Layer 3 of a small transformer language model trained on English Wikipedia (12 layers, counted from 0, width 96).
A neuron's activation on a vector x is GELU(gate . x + bias) times (in . x + bias), where the dot is the dot product.

Input weights of the MLP neurons that the questions are about. A number n stands for (n - 128) times 0.0099.
n1 gate (bias -0.058): 94, 130, 201, 167, 156, 141, 99, 129, 93, 188, 91, 138, 110, 104, 87, 101, 117, 77, 124, 97, 141, 141, 120, 169, 105, 149, 138, 114, 144, 137, 137, 100, 126, 86, 124, 48, 113, 154, 95, 130, 146, 162, 188, 128, 98, 120, 149, 125, 142, 150, 110, 165, 170, 130, 146, 125, 83, 138, 112, 147, 139, 156, 183, 177, 137, 132, 106, 153, 148, 154, 63, 142, 140, 172, 146, 122, 169, 89, 140, 156, 93, 150, 91, 151, 151, 153, 110, 128, 155, 155, 145, 147, 106, 115, 167, 152
n3 gate (bias -0.100): 79, 99, 105, 181, 120, 118, 121, 92, 92, 124, 80, 103, 110, 125, 104, 61, 145, 79, 132, 165, 102, 100, 98, 162, 81, 101, 136, 110, 113, 196, 131, 134, 119, 84, 103, 177, 108, 170, 122, 153, 147, 116, 134, 144, 139, 100, 139, 139, 144, 153, 94, 45, 102, 128, 121, 93, 65, 74, 148, 75, 115, 164, 184, 135, 165, 129, 101, 147, 159, 148, 118, 112, 167, 135, 106, 150, 133, 99, 151, 119, 158, 93, 139, 129, 150, 99, 125, 107, 92, 147, 120, 114, 131, 114, 157, 168
n5 gate (bias -0.097): 106, 102, 142, 65, 82, 106, 110, 144, 127, 116, 104, 95, 119, 194, 131, 154, 114, 110, 121, 77, 76, 109, 151, 90, 124, 111, 137, 184, 67, 150, 131, 140, 163, 118, 171, 89, 98, 149, 136, 106, 110, 114, 125, 161, 104, 111, 115, 125, 151, 120, 91, 101, 111, 156, 167, 96, 111, 166, 162, 102, 122, 197, 99, 149, 148, 154, 162, 180, 136, 209, 136, 148, 144, 155, 172, 80, 169, 148, 132, 90, 212, 106, 87, 83, 133, 122, 134, 123, 122, 132, 153, 81, 114, 189, 183, 135
n56 gate (bias -0.181): 156, 126, 98, 100, 111, 139, 125, 106, 83, 164, 91, 146, 154, 192, 136, 86, 138, 132, 115, 123, 133, 90, 130, 154, 112, 163, 189, 136, 116, 96, 123, 120, 138, 183, 116, 146, 152, 123, 98, 133, 129, 82, 103, 98, 132, 110, 119, 183, 126, 157, 123, 132, 76, 144, 124, 178, 133, 157, 129, 133, 151, 114, 132, 132, 104, 126, 121, 105, 98, 163, 156, 108, 121, 155, 127, 146, 99, 86, 132, 94, 96, 139, 169, 95, 137, 144, 102, 121, 134, 123, 107, 109, 129, 121, 115, 157
n102 gate (bias -0.030): 118, 126, 144, 149, 158, 132, 116, 126, 102, 127, 85, 131, 108, 153, 86, 107, 178, 100, 145, 159, 116, 62, 114, 127, 90, 121, 148, 148, 162, 150, 165, 123, 90, 135, 79, 120, 117, 164, 165, 120, 125, 172, 181, 183, 103, 154, 92, 152, 113, 90, 92, 162, 161, 145, 138, 57, 121, 74, 103, 166, 116, 92, 199, 166, 142, 93, 127, 116, 142, 113, 109, 122, 123, 179, 98, 122, 162, 79, 154, 122, 93, 145, 136, 146, 127, 106, 161, 134, 127, 124, 110, 155, 108, 124, 119, 174
n159 gate (bias 0.004): 133, 102, 155, 131, 90, 124, 152, 125, 159, 133, 172, 95, 135, 145, 149, 142, 136, 144, 103, 139, 153, 126, 158, 142, 132, 99, 117, 83, 129, 143, 162, 143, 160, 119, 167, 147, 146, 60, 78, 117, 144, 113, 145, 88, 130, 172, 83, 114, 117, 178, 153, 114, 79, 138, 185, 152, 129, 128, 79, 105, 55, 112, 93, 94, 98, 212, 114, 96, 84, 122, 90, 141, 157, 87, 120, 68, 129, 135, 118, 205, 200, 95, 101, 113, 158, 136, 135, 130, 91, 158, 166, 102, 109, 130, 123, 116
n168 gate (bias -0.081): 82, 134, 116, 105, 130, 171, 135, 113, 70, 105, 136, 86, 171, 180, 70, 135, 147, 143, 123, 113, 157, 75, 136, 133, 147, 162, 149, 133, 154, 61, 95, 138, 145, 147, 174, 167, 88, 98, 167, 162, 92, 132, 125, 129, 79, 158, 136, 167, 131, 171, 114, 127, 175, 150, 170, 195, 191, 159, 112, 112, 121, 103, 118, 161, 129, 124, 136, 109, 95, 137, 125, 119, 106, 106, 119, 113, 96, 91, 132, 100, 123, 120, 160, 100, 125, 120, 151, 111, 121, 114, 97, 117, 96, 179, 149, 191
n189 gate (bias 0.018): 101, 68, 152, 123, 114, 160, 130, 100, 163, 145, 169, 122, 143, 133, 109, 63, 120, 159, 80, 155, 124, 134, 123, 158, 150, 137, 112, 132, 70, 103, 125, 186, 119, 99, 144, 140, 104, 78, 71, 135, 151, 103, 116, 130, 169, 112, 104, 141, 163, 106, 123, 127, 121, 126, 144, 144, 111, 125, 128, 163, 126, 186, 54, 115, 123, 121, 130, 154, 153, 123, 64, 149, 120, 127, 137, 81, 153, 160, 164, 198, 241, 149, 141, 139, 132, 95, 168, 176, 92, 108, 119, 80, 71, 159, 144, 111
n203 gate (bias -0.030): 104, 96, 149, 143, 123, 90, 135, 98, 133, 136, 134, 99, 134, 93, 141, 124, 61, 92, 69, 120, 131, 95, 124, 117, 121, 150, 143, 96, 130, 113, 126, 121, 160, 142, 79, 122, 94, 74, 104, 97, 91, 132, 167, 108, 119, 141, 108, 162, 66, 141, 139, 139, 116, 108, 162, 216, 96, 131, 79, 138, 188, 82, 103, 76, 106, 160, 120, 86, 138, 147, 107, 155, 110, 165, 178, 163, 105, 133, 157, 172, 164, 126, 92, 134, 147, 98, 122, 150, 126, 113, 162, 123, 136, 144, 94, 100
n208 gate (bias -0.095): 164, 151, 185, 119, 91, 131, 124, 170, 153, 115, 95, 104, 119, 211, 119, 89, 112, 110, 76, 100, 89, 100, 114, 146, 137, 157, 109, 171, 144, 139, 182, 155, 139, 92, 141, 147, 96, 99, 138, 147, 98, 115, 118, 169, 134, 127, 82, 158, 92, 112, 140, 114, 164, 173, 157, 150, 100, 82, 188, 149, 109, 138, 116, 182, 89, 105, 123, 125, 181, 127, 126, 134, 168, 146, 77, 132, 172, 178, 126, 144, 103, 131, 59, 78, 141, 122, 184, 104, 96, 113, 158, 108, 107, 125, 93, 141
n223 gate (bias -0.005): 94, 104, 148, 180, 109, 124, 102, 172, 121, 150, 122, 145, 137, 138, 162, 107, 84, 117, 113, 145, 94, 122, 121, 158, 103, 184, 171, 135, 112, 147, 165, 123, 158, 147, 111, 163, 126, 110, 123, 138, 153, 137, 138, 143, 146, 129, 134, 159, 154, 179, 109, 121, 80, 128, 119, 114, 78, 106, 124, 143, 135, 125, 148, 175, 147, 123, 152, 111, 72, 139, 125, 97, 149, 121, 110, 148, 127, 171, 161, 150, 179, 117, 108, 110, 124, 79, 146, 130, 143, 170, 155, 88, 92, 139, 165, 148
n245 gate (bias -0.017): 107, 120, 133, 180, 80, 152, 146, 166, 65, 104, 108, 125, 100, 154, 144, 186, 141, 141, 100, 146, 128, 114, 110, 154, 109, 114, 89, 128, 154, 150, 143, 126, 88, 114, 108, 192, 94, 214, 110, 146, 132, 137, 137, 107, 120, 125, 121, 139, 184, 56, 124, 146, 101, 184, 114, 123, 118, 116, 137, 147, 139, 162, 166, 143, 137, 107, 144, 112, 119, 76, 102, 168, 72, 166, 116, 102, 164, 128, 122, 90, 154, 106, 183, 135, 144, 139, 85, 155, 126, 148, 104, 143, 103, 133, 166, 152
n249 gate (bias -0.029): 126, 104, 108, 75, 108, 121, 164, 146, 163, 99, 150, 109, 128, 179, 136, 106, 146, 166, 85, 116, 104, 91, 121, 99, 172, 117, 89, 138, 96, 130, 95, 128, 188, 103, 141, 137, 115, 147, 100, 106, 122, 122, 129, 133, 144, 168, 53, 117, 149, 154, 137, 118, 119, 140, 125, 131, 117, 131, 166, 150, 62, 158, 84, 118, 120, 157, 164, 110, 145, 87, 122, 131, 107, 107, 100, 60, 96, 207, 93, 168, 169, 163, 115, 51, 172, 101, 152, 81, 124, 141, 155, 90, 134, 159, 103, 85
n1 in (bias -0.052): 164, 107, 120, 194, 166, 87, 162, 134, 135, 212, 168, 118, 130, 127, 197, 76, 116, 92, 147, 132, 105, 189, 126, 181, 113, 139, 129, 129, 134, 146, 133, 149, 151, 69, 144, 116, 174, 196, 113, 160, 129, 115, 162, 104, 96, 134, 101, 80, 82, 227, 195, 140, 135, 155, 114, 138, 171, 154, 126, 116, 141, 185, 160, 115, 95, 214, 106, 115, 155, 52, 105, 161, 132, 130, 129, 168, 112, 28, 215, 148, 40, 119, 170, 113, 164, 123, 144, 203, 123, 84, 86, 128, 107, 126, 79, 147
n3 in (bias 0.011): 102, 211, 112, 75, 65, 161, 110, 151, 123, 145, 157, 104, 180, 139, 143, 159, 147, 181, 140, 90, 122, 92, 35, 101, 175, 116, 137, 158, 122, 101, 163, 162, 118, 140, 148, 127, 119, 108, 183, 121, 134, 153, 124, 150, 94, 173, 114, 115, 128, 94, 142, 154, 172, 97, 99, 137, 159, 121, 148, 93, 99, 140, 132, 104, 115, 99, 134, 131, 130, 138, 213, 163, 107, 160, 86, 122, 93, 124, 124, 153, 132, 133, 143, 123, 141, 129, 133, 96, 131, 127, 121, 180, 131, 97, 140, 194
n5 in (bias 0.013): 159, 144, 84, 97, 119, 79, 75, 125, 80, 100, 93, 120, 136, 149, 46, 128, 72, 139, 180, 63, 133, 169, 152, 144, 53, 149, 165, 149, 161, 127, 128, 140, 103, 79, 13, 131, 97, 99, 155, 73, 145, 151, 156, 144, 126, 165, 147, 164, 102, 161, 104, 115, 173, 135, 70, 93, 107, 124, 143, 73, 98, 103, 198, 146, 127, 115, 161, 169, 125, 118, 63, 111, 96, 177, 95, 160, 150, 133, 124, 128, 94, 143, 179, 174, 167, 186, 114, 136, 118, 166, 192, 77, 126, 133, 121, 108
n56 in (bias -0.191): 56, 115, 249, 150, 129, 89, 139, 193, 220, 102, 168, 85, 74, 85, 125, 191, 178, 90, 127, 127, 149, 135, 109, 153, 115, 90, 39, 128, 119, 165, 148, 158, 85, 40, 114, 123, 127, 185, 181, 81, 145, 202, 200, 168, 164, 155, 123, 106, 118, 128, 97, 123, 190, 100, 119, 116, 138, 70, 160, 159, 111, 168, 183, 126, 187, 184, 79, 141, 93, 45, 116, 160, 143, 132, 115, 99, 153, 142, 132, 191, 157, 75, 74, 154, 120, 119, 148, 98, 85, 146, 192, 149, 142, 106, 122, 68
n102 in (bias 0.120): 98, 136, 152, 106, 153, 134, 120, 137, 139, 192, 125, 161, 125, 135, 136, 142, 65, 151, 175, 114, 93, 112, 157, 159, 134, 138, 118, 161, 179, 137, 205, 139, 116, 136, 117, 151, 109, 163, 95, 158, 136, 98, 189, 164, 124, 146, 97, 120, 108, 109, 89, 120, 158, 104, 136, 129, 102, 68, 102, 116, 90, 128, 143, 145, 151, 82, 110, 120, 166, 148, 165, 102, 183, 165, 81, 124, 97, 132, 112, 167, 204, 171, 151, 145, 119, 85, 124, 151, 129, 140, 96, 130, 68, 105, 95, 115
n159 in (bias 0.015): 146, 120, 138, 112, 129, 105, 135, 142, 150, 102, 119, 188, 127, 69, 170, 163, 94, 92, 188, 139, 142, 111, 148, 149, 86, 127, 163, 74, 139, 161, 69, 171, 140, 111, 180, 95, 128, 120, 112, 140, 191, 111, 128, 89, 132, 170, 88, 112, 89, 133, 141, 76, 104, 84, 150, 177, 106, 115, 105, 123, 121, 124, 101, 96, 137, 186, 52, 163, 113, 153, 99, 114, 137, 134, 148, 126, 138, 135, 117, 196, 111, 89, 80, 146, 104, 179, 117, 159, 110, 122, 173, 99, 121, 174, 141, 139
n168 in (bias 0.042): 127, 204, 163, 124, 175, 162, 128, 132, 136, 123, 147, 136, 125, 122, 130, 143, 91, 146, 103, 107, 97, 85, 141, 116, 171, 132, 131, 127, 90, 90, 173, 90, 119, 85, 157, 76, 94, 93, 105, 124, 133, 188, 135, 120, 124, 104, 78, 147, 138, 139, 125, 73, 154, 122, 120, 25, 100, 80, 132, 149, 119, 115, 101, 106, 137, 130, 91, 123, 170, 138, 72, 201, 136, 108, 93, 144, 178, 125, 186, 127, 116, 142, 146, 112, 141, 217, 86, 138, 181, 111, 166, 94, 169, 112, 112, 116
n189 in (bias -0.025): 100, 134, 141, 78, 128, 61, 156, 134, 132, 92, 194, 176, 144, 114, 168, 107, 134, 84, 146, 126, 109, 133, 94, 95, 55, 136, 103, 113, 128, 160, 162, 131, 179, 141, 147, 149, 131, 158, 116, 118, 135, 130, 171, 55, 212, 116, 131, 131, 138, 159, 102, 99, 121, 102, 109, 128, 83, 130, 115, 173, 132, 101, 121, 108, 147, 154, 136, 118, 152, 143, 159, 93, 69, 120, 97, 174, 83, 160, 126, 143, 130, 77, 129, 144, 127, 137, 112, 74, 167, 139, 77, 117, 158, 142, 109, 192
n203 in (bias 0.026): 185, 114, 139, 120, 238, 95, 101, 102, 96, 105, 114, 82, 98, 109, 123, 119, 136, 118, 134, 126, 109, 155, 157, 121, 148, 122, 158, 176, 124, 140, 157, 129, 112, 106, 143, 156, 101, 78, 150, 116, 109, 108, 127, 163, 96, 138, 130, 99, 101, 86, 126, 114, 102, 36, 157, 198, 127, 134, 98, 144, 210, 100, 147, 140, 140, 104, 91, 136, 169, 123, 119, 133, 175, 163, 150, 127, 105, 98, 104, 144, 70, 145, 121, 135, 154, 148, 188, 159, 95, 88, 152, 153, 61, 110, 83, 128
n208 in (bias -0.040): 217, 113, 162, 110, 100, 130, 146, 135, 134, 159, 151, 129, 121, 162, 142, 110, 116, 142, 89, 112, 103, 104, 129, 144, 187, 127, 122, 155, 173, 102, 116, 176, 133, 145, 97, 77, 117, 115, 149, 154, 77, 106, 76, 149, 143, 123, 144, 78, 123, 107, 151, 128, 109, 137, 124, 153, 85, 54, 122, 122, 182, 169, 109, 101, 171, 95, 126, 76, 127, 87, 93, 114, 175, 120, 105, 120, 128, 172, 68, 132, 132, 163, 125, 105, 173, 167, 85, 103, 31, 139, 180, 82, 89, 82, 130, 126
n223 in (bias 0.009): 131, 145, 117, 142, 121, 179, 161, 105, 107, 142, 125, 154, 124, 130, 146, 113, 70, 141, 102, 111, 169, 115, 126, 97, 146, 176, 80, 82, 144, 196, 110, 86, 107, 110, 64, 104, 113, 125, 131, 121, 170, 137, 66, 126, 128, 150, 101, 158, 86, 121, 152, 130, 133, 158, 141, 155, 131, 135, 144, 121, 120, 154, 137, 133, 87, 139, 144, 84, 122, 97, 110, 123, 70, 93, 117, 76, 148, 165, 132, 66, 129, 156, 120, 86, 110, 109, 125, 126, 160, 128, 126, 93, 151, 157, 98, 94
n245 in (bias -0.027): 89, 113, 167, 107, 175, 91, 149, 96, 117, 141, 87, 144, 146, 125, 148, 146, 131, 145, 138, 141, 128, 133, 157, 107, 123, 91, 129, 168, 136, 155, 115, 129, 92, 143, 128, 167, 117, 106, 116, 139, 164, 152, 128, 110, 176, 99, 79, 71, 103, 136, 114, 143, 216, 139, 72, 109, 110, 120, 72, 161, 179, 90, 148, 187, 131, 84, 100, 126, 145, 149, 103, 112, 88, 153, 113, 120, 131, 144, 134, 138, 122, 126, 131, 99, 121, 174, 132, 156, 133, 126, 143, 131, 114, 139, 85, 194
n249 in (bias 0.043): 151, 105, 123, 100, 34, 132, 128, 177, 180, 99, 97, 135, 111, 146, 127, 59, 153, 98, 85, 134, 149, 138, 154, 154, 97, 182, 141, 131, 109, 111, 116, 102, 112, 133, 175, 157, 99, 178, 131, 141, 149, 157, 128, 110, 133, 159, 174, 94, 133, 113, 120, 105, 112, 151, 53, 135, 108, 131, 117, 143, 133, 80, 70, 85, 137, 180, 144, 70, 116, 113, 185, 130, 104, 148, 115, 128, 177, 142, 146, 177, 145, 111, 151, 126, 119, 128, 146, 115, 103, 130, 144, 150, 117, 149, 116, 114

Each question shows a token from some text and the vector x that enters the MLP there. A number n stands for (n - 128) times 0.021.

" he": 141, 151, 128, 119, 173, 82, 162, 109, 99, 112, 132, 123, 142, 77, 110, 82, 108, 106, 130, 117, 146, 174, 186, 112, 157, 111, 103, 181, 167, 148, 134, 138, 111, 154, 144, 120, 165, 129, 143, 109, 96, 139, 161, 201, 156, 135, 125, 82, 154, 117, 172, 113, 149, 127, 118, 114, 130, 159, 161, 84, 92, 98, 74, 82, 153, 90, 157, 111, 109, 39, 95, 99, 185, 118, 152, 150, 121, 146, 156, 149, 130, 208, 163, 168, 100, 100, 126, 163, 200, 119, 109, 184, 166, 109, 96, 168
The neuron with the highest activation: n102

"0": 86, 118, 123, 133, 126, 83, 133, 156, 70, 77, 107, 116, 131, 43, 116, 153, 79, 123, 105, 139, 143, 155, 168, 109, 96, 131, 102, 171, 153, 169, 144, 158, 121, 142, 138, 107, 141, 108, 129, 163, 135, 75, 117, 100, 131, 177, 104, 107, 141, 96, 164, 151, 142, 117, 115, 92, 77, 173, 168, 140, 94, 125, 62, 46, 205, 107, 177, 122, 175, 99, 101, 87, 145, 124, 91, 177, 117, 125, 167, 109, 165, 128, 136, 179, 110, 147, 129, 130, 133, 90, 105, 138, 202, 138, 123, 141
The most active neuron and its activation: n189, at about 1.1

"6": 99, 120, 122, 140, 99, 94, 174, 174, 82, 88, 104, 149, 134, 51, 130, 153, 83, 121, 117, 136, 140, 162, 161, 116, 110, 164, 114, 168, 146, 169, 142, 145, 140, 132, 129, 116, 131, 133, 125, 203, 135, 95, 99, 94, 126, 153, 110, 94, 154, 161, 125, 157, 150, 79, 118, 84, 77, 180, 173, 122, 84, 96, 47, 54, 194, 70, 163, 146, 123, 96, 123, 114, 151, 127, 84, 152, 82, 126, 162, 90, 151, 134, 141, 149, 118, 118, 125, 165, 125, 121, 127, 151, 186, 103, 93, 164
The neuron with the highest activation: n203

"ro": 99, 218, 115, 113, 108, 70, 151, 180, 126, 70, 94, 89, 142, 56, 125, 157, 111, 103, 92, 104, 148, 228, 175, 134, 102, 111, 116, 149, 130, 201, 94, 157, 166, 154, 145, 126, 166, 137, 134, 123, 125, 127, 72, 144, 77, 141, 134, 108, 164, 139, 140, 167, 173, 143, 118, 94, 137, 135, 155, 114, 133, 107, 127, 55, 170, 132, 130, 92, 116, 140, 104, 53, 175, 133, 156, 152, 123, 122, 132, 159, 135, 161, 170, 151, 84, 95, 134, 156, 130, 113, 103, 138, 193, 126, 103, 152
The neuron with the highest activation: n203

":": 151, 156, 139, 153, 130, 89, 137, 120, 93, 96, 18, 122, 120, 53, 161, 174, 99, 129, 147, 141, 139, 203, 184, 132, 135, 139, 102, 158, 159, 151, 145, 125, 188, 124, 125, 186, 160, 105, 115, 156, 106, 126, 111, 130, 145, 162, 129, 102, 142, 98, 167, 177, 135, 152, 112, 111, 133, 139, 132, 116, 113, 133, 77, 113, 165, 114, 169, 114, 132, 122, 48, 78, 163, 98, 120, 133, 175, 74, 153, 139, 87, 140, 112, 136, 112, 107, 121, 140, 157, 133, 135, 127, 153, 112, 126, 192
The most active neuron and its activation: n245, at about 2.3

" the": 122, 176, 128, 120, 134, 82, 135, 121, 118, 93, 124, 107, 97, 88, 116, 107, 72, 107, 77, 146, 158, 138, 177, 127, 172, 137, 104, 141, 131, 129, 124, 111, 151, 138, 141, 132, 152, 122, 142, 118, 134, 119, 101, 149, 116, 133, 105, 126, 121, 150, 146, 136, 169, 103, 135, 140, 75, 157, 204, 81, 45, 103, 50, 144, 212, 111, 187, 109, 161, 96, 124, 61, 168, 140, 139, 151, 145, 140, 182, 104, 135, 155, 120, 193, 123, 95, 87, 135, 151, 119, 169, 137, 137, 125, 145, 188
The neuron with the highest activation: n5

"all": 113, 114, 127, 85, 74, 115, 152, 180, 67, 134, 145, 82, 153, 60, 159, 139, 91, 129, 143, 123, 171, 156, 153, 108, 142, 143, 62, 131, 139, 168, 107, 139, 186, 110, 137, 128, 155, 129, 170, 191, 117, 98, 65, 166, 131, 161, 141, 83, 143, 113, 84, 151, 204, 114, 122, 69, 93, 154, 169, 170, 121, 101, 65, 144, 161, 122, 137, 116, 128, 115, 135, 103, 191, 89, 141, 180, 112, 102, 148, 133, 156, 151, 130, 201, 112, 95, 111, 185, 135, 125, 105, 147, 145, 123, 121, 134
The three highest activations, in order: n168, n5, n203

" ": 158, 123, 100, 141, 105, 117, 153, 111, 108, 107, 88, 110, 152, 40, 133, 153, 107, 106, 130, 143, 194, 170, 181, 144, 167, 131, 141, 112, 179, 154, 130, 164, 165, 117, 129, 115, 140, 124, 102, 134, 151, 111, 99, 128, 132, 174, 79, 99, 146, 116, 162, 143, 158, 103, 101, 111, 145, 168, 143, 122, 53, 126, 57, 110, 192, 69, 143, 96, 144, 114, 138, 120, 188, 123, 95, 148, 149, 143, 174, 121, 142, 154, 149, 178, 130, 103, 145, 114, 156, 97, 108, 132, 206, 123, 137, 173
The two highest activations, in order: n159, n203

" o": 128, 192, 138, 154, 116, 89, 125, 107, 124, 80, 36, 122, 130, 55, 102, 133, 97, 121, 130, 119, 143, 184, 161, 123, 158, 173, 146, 125, 143, 137, 139, 166, 112, 132, 177, 135, 149, 112, 133, 89, 125, 103, 105, 172, 88, 153, 126, 113, 135, 138, 127, 127, 132, 152, 62, 111, 81, 148, 156, 84, 77, 110, 100, 70, 150, 127, 150, 120, 161, 77, 117, 71, 184, 141, 149, 131, 119, 118, 138, 131, 161, 200, 157, 183, 128, 80, 124, 98, 140, 122, 68, 169, 171, 158, 124, 191
The most active neuron and its activation: n3, at about 1.7

" st": 162, 106, 152, 96, 152, 60, 171, 124, 100, 113, 120, 135, 86, 69, 138, 120, 120, 126, 122, 117, 150, 163, 212, 106, 196, 173, 102, 124, 157, 125, 139, 121, 161, 120, 164, 123, 179, 102, 143, 136, 115, 115, 93, 122, 112, 138, 142, 108, 183, 96, 140, 127, 164, 136, 92, 106, 113, 163, 151, 84, 68, 103, 108, 117, 174, 109, 196, 104, 111, 80, 137, 99, 176, 138, 114, 137, 130, 147, 123, 154, 115, 181, 159, 170, 117, 125, 94, 142, 163, 130, 135, 182, 192, 142, 159, 207
The three highest activations, in order: n159, n1, n223

"us": 131, 163, 133, 64, 90, 122, 153, 201, 142, 73, 100, 108, 117, 108, 145, 130, 111, 129, 137, 135, 154, 205, 156, 149, 142, 151, 129, 113, 149, 147, 96, 180, 162, 93, 141, 146, 174, 89, 126, 139, 67, 93, 60, 120, 85, 120, 118, 91, 101, 120, 88, 140, 210, 86, 163, 100, 105, 152, 98, 107, 65, 100, 120, 56, 171, 124, 127, 134, 156, 65, 107, 98, 148, 130, 121, 132, 143, 130, 156, 120, 122, 196, 127, 178, 100, 125, 98, 87, 163, 140, 83, 148, 164, 89, 100, 170
The neuron with the highest activation: n159

" He": 144, 139, 158, 149, 168, 98, 173, 140, 84, 105, 122, 123, 128, 71, 125, 96, 106, 99, 132, 127, 151, 155, 188, 112, 170, 146, 103, 170, 160, 177, 119, 152, 125, 131, 134, 115, 163, 151, 118, 107, 99, 117, 144, 183, 149, 112, 161, 107, 176, 140, 198, 112, 136, 131, 135, 92, 109, 130, 183, 75, 107, 84, 79, 82, 140, 81, 149, 98, 99, 61, 102, 92, 187, 94, 161, 163, 120, 135, 173, 149, 105, 179, 157, 153, 123, 79, 134, 140, 190, 116, 128, 152, 184, 110, 100, 136
The neuron with the highest activation: n3

"e": 110, 134, 124, 48, 127, 82, 168, 192, 57, 96, 91, 86, 117, 46, 130, 196, 127, 142, 90, 158, 122, 162, 196, 104, 146, 139, 131, 184, 157, 197, 109, 142, 119, 126, 124, 141, 146, 123, 90, 169, 130, 160, 70, 156, 96, 141, 123, 94, 162, 142, 128, 142, 149, 88, 126, 96, 141, 128, 157, 129, 62, 64, 95, 109, 124, 98, 126, 107, 172, 99, 139, 99, 142, 128, 106, 152, 117, 109, 195, 149, 109, 158, 139, 149, 102, 88, 126, 125, 144, 127, 105, 114, 131, 120, 87, 132
The neuron with the highest activation: n102

" l": 110, 114, 141, 101, 119, 77, 130, 95, 65, 111, 112, 119, 120, 64, 150, 139, 88, 137, 117, 126, 134, 164, 172, 116, 139, 143, 123, 127, 158, 125, 123, 137, 150, 97, 137, 161, 164, 93, 148, 90, 109, 130, 81, 164, 109, 152, 108, 105, 171, 96, 202, 133, 136, 145, 61, 84, 95, 174, 158, 68, 53, 118, 76, 145, 141, 111, 122, 120, 126, 85, 138, 87, 182, 157, 118, 138, 120, 139, 134, 168, 111, 189, 132, 170, 125, 124, 132, 112, 191, 108, 89, 219, 167, 111, 117, 173
The most active neuron and its activation: n208, at about 0.29

"\n": 149, 142, 102, 114, 96, 105, 117, 146, 101, 121, 68, 68, 106, 122, 113, 126, 66, 135, 85, 157, 153, 150, 126, 150, 194, 173, 113, 170, 180, 152, 131, 95, 151, 139, 96, 128, 136, 139, 129, 120, 133, 116, 111, 144, 104, 152, 100, 103, 162, 104, 174, 126, 200, 127, 108, 107, 83, 110, 118, 129, 111, 124, 76, 86, 182, 124, 198, 89, 130, 123, 111, 94, 219, 126, 118, 169, 129, 129, 146, 137, 194, 144, 117, 136, 138, 107, 113, 132, 142, 109, 185, 135, 201, 92, 118, 164
The two highest activations, in order: n208, n249

"ain": 94, 214, 134, 135, 109, 111, 151, 134, 99, 124, 119, 132, 159, 88, 139, 101, 39, 112, 143, 167, 163, 175, 147, 132, 126, 135, 107, 144, 170, 182, 98, 161, 130, 135, 153, 114, 163, 120, 166, 201, 110, 147, 94, 89, 92, 137, 130, 92, 138, 125, 118, 159, 158, 99, 125, 107, 65, 102, 139, 110, 77, 87, 122, 78, 153, 102, 159, 138, 121, 159, 107, 103, 194, 77, 85, 153, 137, 87, 185, 106, 142, 190, 117, 183, 132, 139, 116, 190, 152, 142, 139, 156, 140, 103, 99, 116
The neuron with the highest activation: n1

"en": 115, 113, 108, 142, 122, 111, 138, 148, 104, 83, 129, 90, 101, 49, 127, 197, 67, 139, 110, 143, 162, 159, 183, 164, 120, 164, 144, 99, 152, 158, 89, 146, 131, 159, 146, 140, 163, 111, 153, 152, 130, 151, 78, 127, 80, 129, 133, 99, 87, 83, 114, 140, 178, 114, 106, 87, 62, 126, 150, 150, 86, 112, 71, 52, 164, 94, 153, 123, 144, 116, 113, 71, 214, 133, 101, 177, 138, 93, 128, 142, 126, 153, 115, 126, 69, 127, 112, 131, 144, 141, 69, 115, 156, 118, 132, 145
The most active neuron and its activation: n1, at about 0.24

"ich": 119, 137, 102, 160, 122, 88, 92, 152, 111, 124, 106, 135, 94, 72, 102, 102, 56, 156, 137, 185, 185, 148, 162, 89, 166, 127, 146, 172, 143, 161, 130, 144, 140, 111, 166, 97, 190, 135, 115, 157, 88, 112, 81, 131, 120, 178, 119, 69, 122, 135, 114, 163, 163, 92, 99, 110, 44, 149, 129, 54, 120, 74, 102, 123, 127, 98, 147, 152, 159, 31, 120, 107, 174, 97, 126, 139, 137, 77, 144, 115, 92, 137, 104, 170, 110, 114, 115, 164, 154, 133, 153, 140, 127, 114, 105, 145
The neuron with the highest activation: n1

"u": 159, 168, 121, 148, 92, 128, 160, 159, 89, 73, 127, 115, 131, 80, 141, 169, 60, 152, 121, 141, 163, 192, 144, 106, 136, 157, 135, 179, 187, 196, 88, 104, 143, 161, 166, 134, 131, 145, 131, 116, 160, 143, 90, 169, 124, 117, 123, 100, 122, 126, 92, 152, 158, 75, 148, 120, 128, 156, 155, 146, 92, 117, 126, 43, 189, 63, 112, 140, 165, 84, 131, 124, 166, 134, 140, 129, 120, 143, 176, 164, 116, 172, 151, 159, 124, 100, 108, 110, 160, 143, 164, 174, 182, 135, 90, 172
The neuron with the highest activation: n1

"on": 103, 131, 67, 140, 120, 117, 127, 153, 127, 111, 136, 106, 86, 26, 121, 142, 105, 130, 121, 167, 187, 203, 178, 133, 155, 134, 118, 138, 148, 163, 69, 154, 123, 173, 147, 148, 190, 147, 134, 195, 126, 126, 90, 135, 115, 140, 135, 118, 157, 160, 142, 158, 188, 115, 143, 70, 141, 167, 166, 123, 117, 100, 107, 88, 156, 131, 121, 123, 159, 125, 112, 62, 202, 119, 103, 158, 151, 107, 145, 103, 124, 193, 126, 148, 135, 103, 135, 161, 149, 152, 157, 135, 184, 94, 139, 120
The neuron with the highest activation: n3

"h": 109, 181, 131, 143, 84, 100, 94, 168, 77, 138, 115, 93, 101, 81, 137, 170, 104, 198, 118, 147, 182, 180, 187, 152, 133, 159, 129, 171, 149, 173, 123, 144, 142, 121, 162, 85, 189, 97, 125, 142, 127, 146, 86, 135, 148, 154, 153, 108, 139, 105, 200, 107, 140, 81, 123, 74, 94, 179, 153, 106, 91, 126, 102, 120, 109, 74, 136, 120, 170, 49, 138, 75, 150, 107, 110, 159, 120, 172, 146, 132, 138, 163, 135, 126, 79, 90, 134, 176, 154, 105, 159, 178, 132, 123, 107, 142
The three highest activations, in order: n189, n223, n159

"z": 103, 184, 116, 125, 131, 112, 149, 193, 131, 129, 118, 89, 81, 75, 136, 142, 150, 136, 114, 105, 189, 142, 187, 146, 169, 117, 109, 177, 174, 146, 89, 148, 137, 126, 120, 142, 173, 65, 102, 145, 95, 90, 82, 88, 100, 145, 98, 120, 138, 87, 141, 160, 157, 103, 95, 98, 93, 138, 141, 121, 107, 90, 114, 90, 149, 105, 128, 126, 149, 80, 145, 69, 182, 164, 123, 158, 143, 147, 201, 126, 101, 117, 150, 136, 90, 90, 108, 123, 172, 125, 96, 117, 195, 114, 98, 80
The two highest activations, in order: n208, n159